Layer 4 of a small transformer language model trained on English Wikipedia (17 layers, counted from 0, width 96).
A neuron's activation on a vector x is GELU(weights . x), where the dot is the dot product.
The model reads these tokens: " (" "2" "014" ")" "\n" "-" " Play" "-" "op" "era" " ad" "ap" "t" "ation" " of" " D" "ie" " Me" "is"

The vector x that enters this layer's MLP at each token. A number n stands for (n - 500) times 0.0052.
0 " (": 405 562 559 474 434 385 544 749 420 512 527 439 550 530 509 522 437 445 520 444 559 458 475 530 560 613 554 681 265 502 390 606 648 487 411 528 560 517 520 561 532 320 474 415 525 423 528 490 421 543 526 452 465 512 532 640 342 506 507 468 568 468 525 477 529 588 482 548 497 430 505 623 475 129 421 514 562 492 467 517 341 500 503 413 487 422 528 518 391 503 617 483 569 577 458 489
1 "2": 437 529 545 498 615 410 516 596 302 404 421 585 446 570 557 493 419 572 504 470 512 471 508 476 501 616 471 252 498 425 485 508 479 500 470 468 513 515 526 534 509 415 555 533 430 543 514 466 483 452 500 466 413 455 471 713 475 467 591 452 522 522 472 557 496 566 564 540 555 440 463 505 539 79 464 647 618 537 500 374 411 507 628 447 438 572 478 474 493 478 743 413 518 529 461 530
2 "014": 499 569 493 496 588 457 433 440 340 490 640 550 577 519 564 596 440 476 522 491 507 476 440 517 478 579 431 433 303 384 527 449 446 330 496 383 484 478 487 558 555 179 517 431 730 472 541 442 401 446 521 518 451 618 598 690 340 476 580 435 491 542 509 616 472 582 627 583 497 447 500 528 550 260 570 540 537 522 488 446 481 533 527 464 425 511 510 529 397 546 655 520 479 504 546 458
3 ")": 515 503 457 480 566 482 534 570 474 514 565 385 503 451 455 438 451 548 508 472 512 440 492 500 594 464 569 410 327 544 473 565 487 516 656 550 533 476 439 497 579 342 509 471 442 426 542 439 433 511 502 681 454 417 531 697 471 413 535 484 622 494 526 529 522 543 612 458 553 470 490 693 462 219 562 578 540 426 449 501 499 617 471 404 398 368 474 506 442 483 546 499 568 544 443 501
4 "\n": 395 541 508 484 512 462 475 591 417 510 655 470 503 487 394 462 418 564 439 459 590 479 526 591 570 525 664 487 341 541 570 564 581 497 504 527 576 412 500 501 550 97 406 495 617 411 652 512 523 579 542 450 482 508 467 617 410 529 504 420 436 515 398 419 434 530 447 523 521 499 502 589 486 20 553 544 561 532 463 509 478 483 575 483 460 493 512 538 515 523 582 512 522 490 467 461
5 "-": 472 416 500 484 395 340 536 552 470 479 547 485 487 549 518 416 441 541 485 499 575 498 441 486 573 581 573 727 356 520 497 486 558 525 510 516 504 498 540 549 451 345 479 539 600 531 469 486 508 493 532 467 461 563 548 519 189 460 529 443 610 521 377 564 440 352 497 537 576 575 512 510 525 102 577 525 569 624 523 458 436 574 532 483 483 583 480 474 507 498 353 429 484 538 462 532
6 " Play": 436 490 559 499 504 379 464 673 359 431 559 500 572 550 547 590 459 497 461 543 434 433 546 520 477 483 542 503 402 441 555 520 436 466 468 415 540 593 489 661 454 360 436 481 542 406 495 486 590 668 402 406 434 568 426 578 534 548 472 397 489 552 339 555 667 476 529 519 544 504 538 415 474 274 456 470 497 363 458 527 550 531 580 503 604 569 519 532 307 616 572 640 436 484 472 420
7 "-": 540 421 500 489 393 358 540 544 470 461 500 479 482 555 514 416 468 542 511 502 559 499 423 471 553 545 571 722 344 512 476 429 571 454 512 518 497 509 581 559 439 378 494 544 639 520 459 493 517 506 518 481 480 534 548 510 182 472 521 432 612 523 400 533 442 348 487 535 583 583 515 521 524 164 551 518 573 619 548 457 453 577 507 492 483 634 491 476 501 485 359 438 458 521 484 523
8 "op": 453 511 420 486 455 387 443 431 431 506 613 480 439 466 463 418 564 551 492 448 444 497 443 613 584 410 463 461 307 348 565 475 667 499 529 629 458 505 437 689 449 262 576 462 603 407 578 502 413 451 539 444 605 627 630 425 570 538 521 433 534 504 456 533 546 364 472 645 567 480 527 464 563 477 489 533 476 634 451 478 588 547 565 623 524 713 509 461 460 392 531 481 467 573 481 366
9 "era": 412 467 517 518 557 378 557 411 425 597 481 589 438 505 518 444 402 437 493 465 379 488 551 577 559 540 528 301 266 387 442 602 488 409 617 513 412 504 544 486 536 217 481 441 607 476 428 461 493 429 441 535 473 570 446 586 442 504 572 469 365 604 398 688 551 488 511 631 500 562 485 518 485 277 493 610 517 592 532 585 484 548 465 590 567 519 493 551 446 510 432 610 605 432 495 368
10 " ad": 526 519 533 495 422 585 383 300 411 590 667 569 512 557 518 420 522 548 417 511 477 525 500 377 425 404 589 443 399 482 618 550 553 487 534 438 582 573 579 461 506 500 553 534 465 477 612 534 520 446 452 487 447 457 329 459 387 458 471 490 543 399 608 432 567 388 475 413 447 594 603 489 516 250 451 607 575 532 552 502 628 331 563 396 554 493 482 535 535 524 477 619 452 471 344 487
11 "ap": 385 542 411 493 541 422 435 476 511 536 569 454 420 515 548 501 407 533 447 385 432 534 367 623 544 448 386 288 561 527 592 468 586 466 460 476 493 500 489 525 482 228 565 463 696 503 551 505 569 452 526 433 570 526 587 528 529 523 439 458 539 450 480 439 482 392 616 614 537 546 463 518 584 398 559 486 481 679 492 516 555 490 621 596 577 586 453 515 430 393 521 567 510 586 511 378
12 "t": 629 589 401 601 474 489 504 481 544 511 408 361 543 517 477 527 366 446 427 449 378 525 472 619 561 683 429 411 352 578 492 646 405 562 452 669 462 492 458 490 414 410 472 419 518 624 586 444 494 392 566 508 452 506 433 559 565 422 479 550 487 526 513 483 449 472 540 474 574 586 401 465 562 500 541 590 548 471 563 400 512 545 417 515 489 545 473 500 531 542 409 477 488 501 573 502
13 "ation": 602 456 478 574 546 651 572 420 455 446 414 457 561 527 561 530 523 584 562 441 505 462 431 493 519 494 373 325 216 595 424 467 536 319 572 528 452 503 516 462 486 109 525 563 549 564 453 521 483 481 520 595 437 496 545 600 429 530 535 473 499 621 353 431 512 459 595 534 526 535 429 410 512 287 523 617 475 534 464 518 588 446 400 491 571 469 529 534 468 535 400 553 444 601 479 511
14 " of": 446 552 472 567 534 530 457 436 476 526 266 488 465 523 576 467 444 457 476 420 507 518 532 555 637 433 564 628 203 610 585 539 442 387 733 469 472 449 519 551 427 239 524 532 374 548 498 434 421 477 561 423 505 513 567 507 393 447 509 533 473 488 451 440 501 507 422 478 455 399 507 564 533 389 529 505 472 602 505 456 459 396 571 621 528 597 489 499 504 571 592 572 433 565 517 585
15 " D": 503 535 512 449 488 510 401 585 411 466 505 499 495 506 493 515 531 606 513 579 390 529 585 619 602 523 525 649 307 621 417 497 528 684 458 525 493 502 455 487 497 340 518 494 357 441 563 528 545 555 509 520 433 476 588 532 576 458 517 463 512 357 562 405 552 516 422 441 604 535 592 278 524 559 422 559 527 403 503 472 471 569 337 436 492 470 515 494 365 519 552 569 440 434 461 397
16 "ie": 466 598 480 515 468 453 503 482 509 601 353 519 435 487 602 457 559 407 489 438 324 464 601 610 575 493 421 504 363 471 555 423 571 374 602 635 490 596 462 551 408 474 495 500 489 458 563 495 487 450 439 514 523 475 541 545 529 562 588 484 515 611 599 333 496 398 430 550 474 601 400 534 488 130 483 467 557 332 569 529 612 539 498 503 494 535 580 498 477 446 262 542 482 437 476 466
17 " Me": 490 512 446 515 568 432 469 552 466 482 412 563 579 409 526 640 580 366 450 534 560 567 462 515 611 411 536 565 331 459 499 436 650 465 507 453 538 636 569 435 468 376 396 510 580 382 400 506 487 489 454 546 364 370 519 571 502 460 542 481 557 523 483 413 561 476 638 605 542 533 493 347 513 296 468 420 520 512 473 512 579 514 392 551 532 669 495 509 408 441 332 530 479 628 508 486
18 "is": 520 559 494 529 461 399 526 263 553 457 548 383 431 464 513 413 515 498 472 454 394 494 573 452 548 521 480 458 505 336 505 717 439 460 569 544 467 454 427 534 408 423 454 445 418 532 500 530 543 433 387 555 592 669 492 557 461 524 484 530 487 594 541 539 400 468 444 522 560 562 535 577 456 61 543 670 452 559 619 557 539 584 417 564 471 521 537 499 405 476 701 541 461 489 539 490

Each question shows the input weights of one neuron of the MLP. A number n stands for (n - 500) times 0.001.

n47: 499 501 492 499 495 498 495 500 493 515 504 512 498 494 504 499 504 501 499 492 514 516 499 498 492 498 493 502 498 493 494 498 495 498 498 503 503 512 487 495 516 502 515 490 497 510 508 515 521 506 513 495 489 501 501 499 510 519 504 498 507 506 504 497 498 494 496 499 521 498 497 505 502 496 497 498 512 499 495 491 496 506 496 502 505 500 487 511 498 501 507 506 502 505 504 508
On which two tokens does it fire most, strongest first? 1 "2", 11 "ap"

n221: 496 489 479 484 494 500 487 495 496 488 498 492 490 486 476 491 490 507 502 485 485 484 494 501 493 495 487 496 497 493 495 492 495 487 504 486 485 495 501 497 491 500 481 480 486 484 488 495 497 486 490 493 500 488 492 495 485 489 481 489 488 480 501 502 484 485 496 487 495 495 487 501 482 497 494 485 499 491 476 492 491 492 493 492 497 495 482 479 489 494 491 498 492 487 493 495
On which two tokens does it fire most, strongest first? 3 ")", 10 " ad"

n57: 434 599 565 421 559 423 547 477 530 507 426 532 339 539 619 474 494 475 531 633 506 552 409 454 466 538 369 519 486 540 609 614 529 434 522 501 509 468 397 370 475 458 541 409 544 629 542 604 475 481 499 444 334 578 526 521 559 574 470 481 498 542 510 623 441 394 408 663 608 590 540 346 537 505 627 526 512 440 461 417 534 453 518 410 503 455 497 502 599 637 429 425 480 546 449 494
On which token does it fire most, and how strongly? 12 "t", at about 0.26

n165: 557 573 611 430 804 369 461 433 475 587 321 468 365 412 453 362 696 492 616 473 604 555 545 660 585 643 530 486 532 492 512 505 518 397 491 311 337 480 534 593 519 471 439 584 444 479 343 482 513 609 627 507 247 475 519 443 473 572 494 515 366 551 473 655 256 848 497 640 412 453 480 629 458 777 506 381 447 584 741 423 444 432 424 526 477 408 583 261 405 471 456 211 485 568 518 460
Which token does this neuron like most? 14 " of"

n232: 493 644 538 456 477 523 513 465 521 502 507 508 471 477 499 508 487 448 497 586 471 528 462 516 535 475 509 467 483 490 467 550 497 498 473 521 496 572 530 489 559 505 563 543 489 448 480 471 518 478 491 489 452 512 538 479 494 506 511 450 499 552 465 499 561 441 417 484 493 499 461 531 487 490 573 522 487 469 450 401 468 555 483 487 486 533 441 550 552 450 491 518 500 501 514 518
On which token does it fire most, and how strongly? 16 "ie", at about 0.1

n118: 546 514 461 403 471 480 412 525 512 530 332 628 587 681 683 552 506 544 652 564 381 630 504 409 435 314 323 557 538 370 493 492 497 514 467 457 436 564 574 641 337 548 538 422 508 800 302 271 466 374 347 533 642 610 569 367 566 302 515 430 583 503 544 562 618 400 596 459 446 696 609 437 485 582 480 463 516 407 627 340 526 352 477 447 651 666 398 290 378 479 490 469 480 547 508 635
Which token does this neuron like most? 17 " Me"

n101: 499 526 502 509 497 502 466 500 503 497 507 520 502 509 488 500 494 505 502 492 492 487 502 500 502 505 477 513 488 487 491 495 512 493 522 492 494 510 501 500 512 505 517 501 489 487 502 541 531 506 525 515 486 495 498 490 499 516 500 512 495 497 502 510 496 485 514 487 495 503 495 522 500 499 501 504 513 483 495 491 498 506 490 502 526 514 484 502 506 515 508 481 529 497 516 506
On which two tokens does it fire most, strongest first? 10 " ad", 16 "ie"

n92: 685 538 546 507 641 622 407 540 508 417 425 522 441 482 438 559 519 473 530 501 368 498 663 372 282 582 559 596 523 410 496 502 339 313 514 565 410 597 505 414 550 484 565 371 256 408 590 434 532 587 498 471 462 568 522 465 468 615 559 472 520 550 442 615 464 619 278 598 378 381 626 477 518 591 502 586 589 311 363 426 453 462 404 497 542 859 508 518 547 549 428 552 485 471 472 387
On which token does it fire most, and how strongly? 6 " Play", at about 0.25

n13: 505 498 503 498 497 501 490 504 501 493 495 487 491 494 489 502 497 505 505 491 491 491 495 499 497 502 498 506 504 495 499 499 499 495 501 496 480 489 492 492 490 499 490 500 493 499 500 501 494 488 503 501 495 501 498 500 499 500 499 491 486 490 500 504 495 496 499 493 489 497 489 500 498 499 496 499 503 497 478 497 502 498 497 496 504 505 500 492 494 499 500 497 499 498 503 499
On which token does it fire most, and how strongly? 12 "t", at about 0.01

n37: 488 443 469 419 437 542 490 558 601 558 355 472 596 422 530 487 531 431 372 438 563 441 421 509 447 586 521 522 470 535 498 700 497 566 492 525 431 474 410 484 503 517 499 516 384 498 681 541 570 550 580 549 355 432 610 408 582 462 269 518 455 429 460 503 504 522 450 545 520 613 578 486 473 498 617 649 412 403 322 538 464 475 668 541 575 496 415 444 415 406 335 480 642 490 428 533
On which three tokens does it fire most, strongest first? 12 "t", 15 " D", 3 ")"

n248: 340 546 526 510 513 488 540 517 354 507 517 652 407 438 424 661 672 557 508 546 546 393 570 469 280 659 528 572 590 524 436 562 502 402 428 381 332 374 526 429 538 455 585 427 462 530 548 531 527 651 601 542 377 652 697 416 418 396 549 558 438 535 508 496 499 544 499 653 494 540 548 500 571 480 533 473 533 383 490 469 676 623 507 421 461 460 493 470 519 656 388 523 506 540 365 542
Which token does this neuron like most? 2 "014"

n219: 491 497 495 504 498 500 497 496 496 488 492 490 488 492 501 503 493 492 494 505 490 489 494 493 492 495 497 498 502 501 497 501 501 501 501 492 500 490 501 495 493 496 496 510 499 488 500 492 474 493 486 500 492 496 504 493 502 491 481 494 494 505 490 495 494 496 500 493 481 501 491 491 493 500 502 505 492 502 496 496 498 491 498 492 495 499 500 497 499 501 498 487 497 491 493 490
Which token does this neuron like most? 13 "ation"

n207: 539 546 577 530 501 477 480 489 503 529 511 497 474 510 479 482 492 498 497 501 502 470 514 488 500 494 497 497 478 483 494 504 500 492 481 518 498 512 484 497 499 505 534 524 498 493 476 474 543 498 521 506 465 512 505 497 496 508 492 462 480 502 497 500 510 514 488 495 476 476 497 502 493 500 498 499 490 481 475 516 500 510 508 511 508 506 454 504 506 456 495 493 489 516 520 509
Which token does this neuron like most? 9 "era"

n237: 518 571 582 467 528 412 491 440 433 493 461 597 342 456 498 524 471 361 533 609 481 430 495 499 440 359 467 526 483 503 458 588 487 441 445 542 509 555 440 448 493 473 614 544 487 492 493 404 523 467 532 555 354 569 565 493 499 428 462 390 441 583 439 436 492 457 448 523 497 480 568 495 394 534 528 554 513 491 466 524 475 527 486 426 540 572 412 608 608 454 477 439 464 479 523 536
On which token does it fire most, and how strongly? 9 "era", at about 0.17

n241: 496 507 491 499 485 499 495 497 497 494 495 500 504 491 486 493 497 498 494 501 493 504 491 494 495 503 497 494 502 489 491 494 497 495 497 500 471 500 494 495 493 496 485 507 487 497 496 513 504 487 498 493 495 496 497 501 490 497 492 492 494 475 493 489 491 496 501 495 483 498 484 510 508 498 499 488 491 488 480 477 494 499 491 494 510 507 502 505 493 496 506 500 509 493 500 496
Which token does this neuron like most? 12 "t"

n223: 479 493 559 312 420 272 412 438 509 656 448 698 381 496 528 441 399 477 486 502 663 416 553 471 606 629 499 712 680 500 431 624 348 710 469 367 516 553 483 538 440 499 452 440 379 531 577 570 406 554 546 328 353 579 546 436 762 449 545 445 585 392 578 632 587 541 714 469 536 415 303 434 333 549 646 506 525 530 318 438 324 431 691 493 539 665 385 417 518 465 415 549 534 575 499 611
On which token does it fire most, and how strongly? 1 "2", at about 0.2

n161: 480 498 471 498 499 509 501 498 500 475 495 496 492 479 509 503 491 489 492 517 488 479 491 496 497 493 497 496 502 502 492 500 507 501 504 492 505 492 511 491 506 495 497 496 498 502 508 503 478 495 491 501 494 503 498 495 501 494 478 505 495 509 481 489 497 490 500 488 491 504 497 493 499 502 490 497 484 500 505 494 494 495 497 490 489 508 509 494 502 510 498 487 503 488 489 492
On which token does it fire most, and how strongly? 13 "ation", at about 0.012

n147: 501 498 494 502 504 499 495 495 495 505 501 505 505 503 500 500 503 502 496 491 503 493 503 496 500 495 502 500 498 504 499 496 487 499 498 506 514 505 499 498 502 501 499 493 503 502 497 490 510 497 492 497 502 492 495 498 495 498 500 505 498 503 505 496 503 504 502 503 511 498 506 497 481 501 491 495 492 502 509 511 493 499 501 508 494 494 487 490 500 496 498 496 492 490 492 500
On which token does it fire most, and how strongly? 10 " ad", at about 0.011

n188: 374 803 521 554 567 309 604 455 407 557 627 525 466 431 525 398 657 583 592 484 435 577 560 506 563 690 390 489 557 451 477 454 582 437 469 312 455 603 465 439 419 548 447 563 455 553 569 592 452 560 524 645 347 562 517 501 436 317 535 487 288 666 364 547 432 596 427 383 490 550 515 514 542 582 545 554 587 435 586 534 424 731 383 609 463 414 438 729 595 467 469 366 649 439 277 379
On which token does it fire most, and how strongly? 9 "era", at about 0.47

n185: 494 522 550 471 512 484 531 493 513 510 483 490 461 522 523 512 498 481 504 566 483 523 498 492 503 479 490 489 491 523 508 543 494 494 484 513 525 525 501 520 512 495 531 535 519 462 484 500 469 497 485 493 471 504 523 503 504 498 468 492 516 536 508 499 515 501 478 496 530 501 507 499 488 506 545 517 513 529 479 496 504 498 511 485 481 507 504 546 540 490 484 522 491 507 510 498
Which token does this neuron like most? 9 "era"

n246: 596 480 549 632 560 506 482 372 623 416 327 539 636 575 547 464 642 537 629 480 454 460 307 480 308 445 392 437 537 550 479 438 441 470 527 351 436 763 524 527 440 449 730 560 539 557 123 412 469 419 463 593 551 454 574 247 473 395 589 661 574 494 526 503 516 509 510 462 423 438 698 569 582 739 523 554 367 491 613 344 535 481 424 454 563 572 501 262 416 474 370 405 548 492 492 545
On which token does it fire most, and how strongly? 13 "ation", at about 0.28

n144: 505 500 511 505 501 490 480 500 502 511 500 500 494 503 504 505 506 513 508 489 506 513 499 500 499 505 488 507 495 495 507 501 506 498 502 494 500 498 486 495 496 500 513 514 504 492 505 494 517 506 516 509 489 506 504 495 508 505 501 491 494 507 511 515 505 500 496 499 492 503 498 497 494 496 507 504 520 493 491 502 504 500 493 505 499 507 478 508 503 507 504 501 504 518 514 503
On which three tokens does it fire most, strongest first? 2 "014", 8 "op", 11 "ap"

n5: 601 437 441 429 530 653 350 444 554 461 523 511 434 401 536 507 559 575 552 485 581 448 498 499 509 496 481 433 444 435 483 455 477 484 507 489 479 545 524 434 544 505 544 437 482 603 377 438 573 552 647 605 466 534 496 422 489 437 570 459 493 447 495 502 485 466 374 517 266 537 463 539 488 555 431 438 440 460 604 533 536 489 504 383 501 534 527 419 518 532 529 395 511 749 597 518
Which token does this neuron like most? 13 "ation"

n200: 425 539 518 350 415 456 303 496 495 567 468 450 545 353 223 335 603 605 448 527 692 450 341 551 469 304 558 459 555 713 561 542 590 571 467 307 446 548 368 593 543 993 330 596 371 428 658 592 787 629 275 610 448 454 497 506 543 233 402 516 322 450 405 417 564 373 585 338 654 585 474 561 452 528 633 537 369 429 295 797 636 427 617 649 563 423 602 580 619 674 536 498 422 690 470 374
Which token does this neuron like most? 10 " ad"

n220: 495 512 493 492 502 494 500 499 497 511 501 519 493 501 525 505 511 492 496 496 525 507 497 494 497 501 492 496 497 496 500 502 501 496 489 509 522 508 492 494 514 498 530 495 512 502 509 485 520 519 516 498 487 511 500 491 510 496 507 502 510 524 502 505 507 504 483 506 527 505 511 493 492 499 510 504 506 499 515 506 503 513 493 504 479 498 484 520 510 516 501 508 484 524 502 510
On which token does it fire most, and how strongly? 2 "014", at about 0.025

n123: 490 493 484 499 509 493 476 507 496 511 496 510 488 501 518 511 500 505 495 487 514 512 491 508 497 490 483 505 493 504 509 500 498 487 494 488 517 502 484 494 509 501 528 469 511 499 521 498 514 517 525 521 482 495 501 481 513 507 526 508 494 535 502 511 504 492 499 487 527 501 536 487 447 499 498 506 514 496 529 524 505 503 491 504 489 495 447 491 517 511 500 488 489 518 505 511
On which three tokens does it fire most, strongest first? 17 " Me", 2 "014", 15 " D"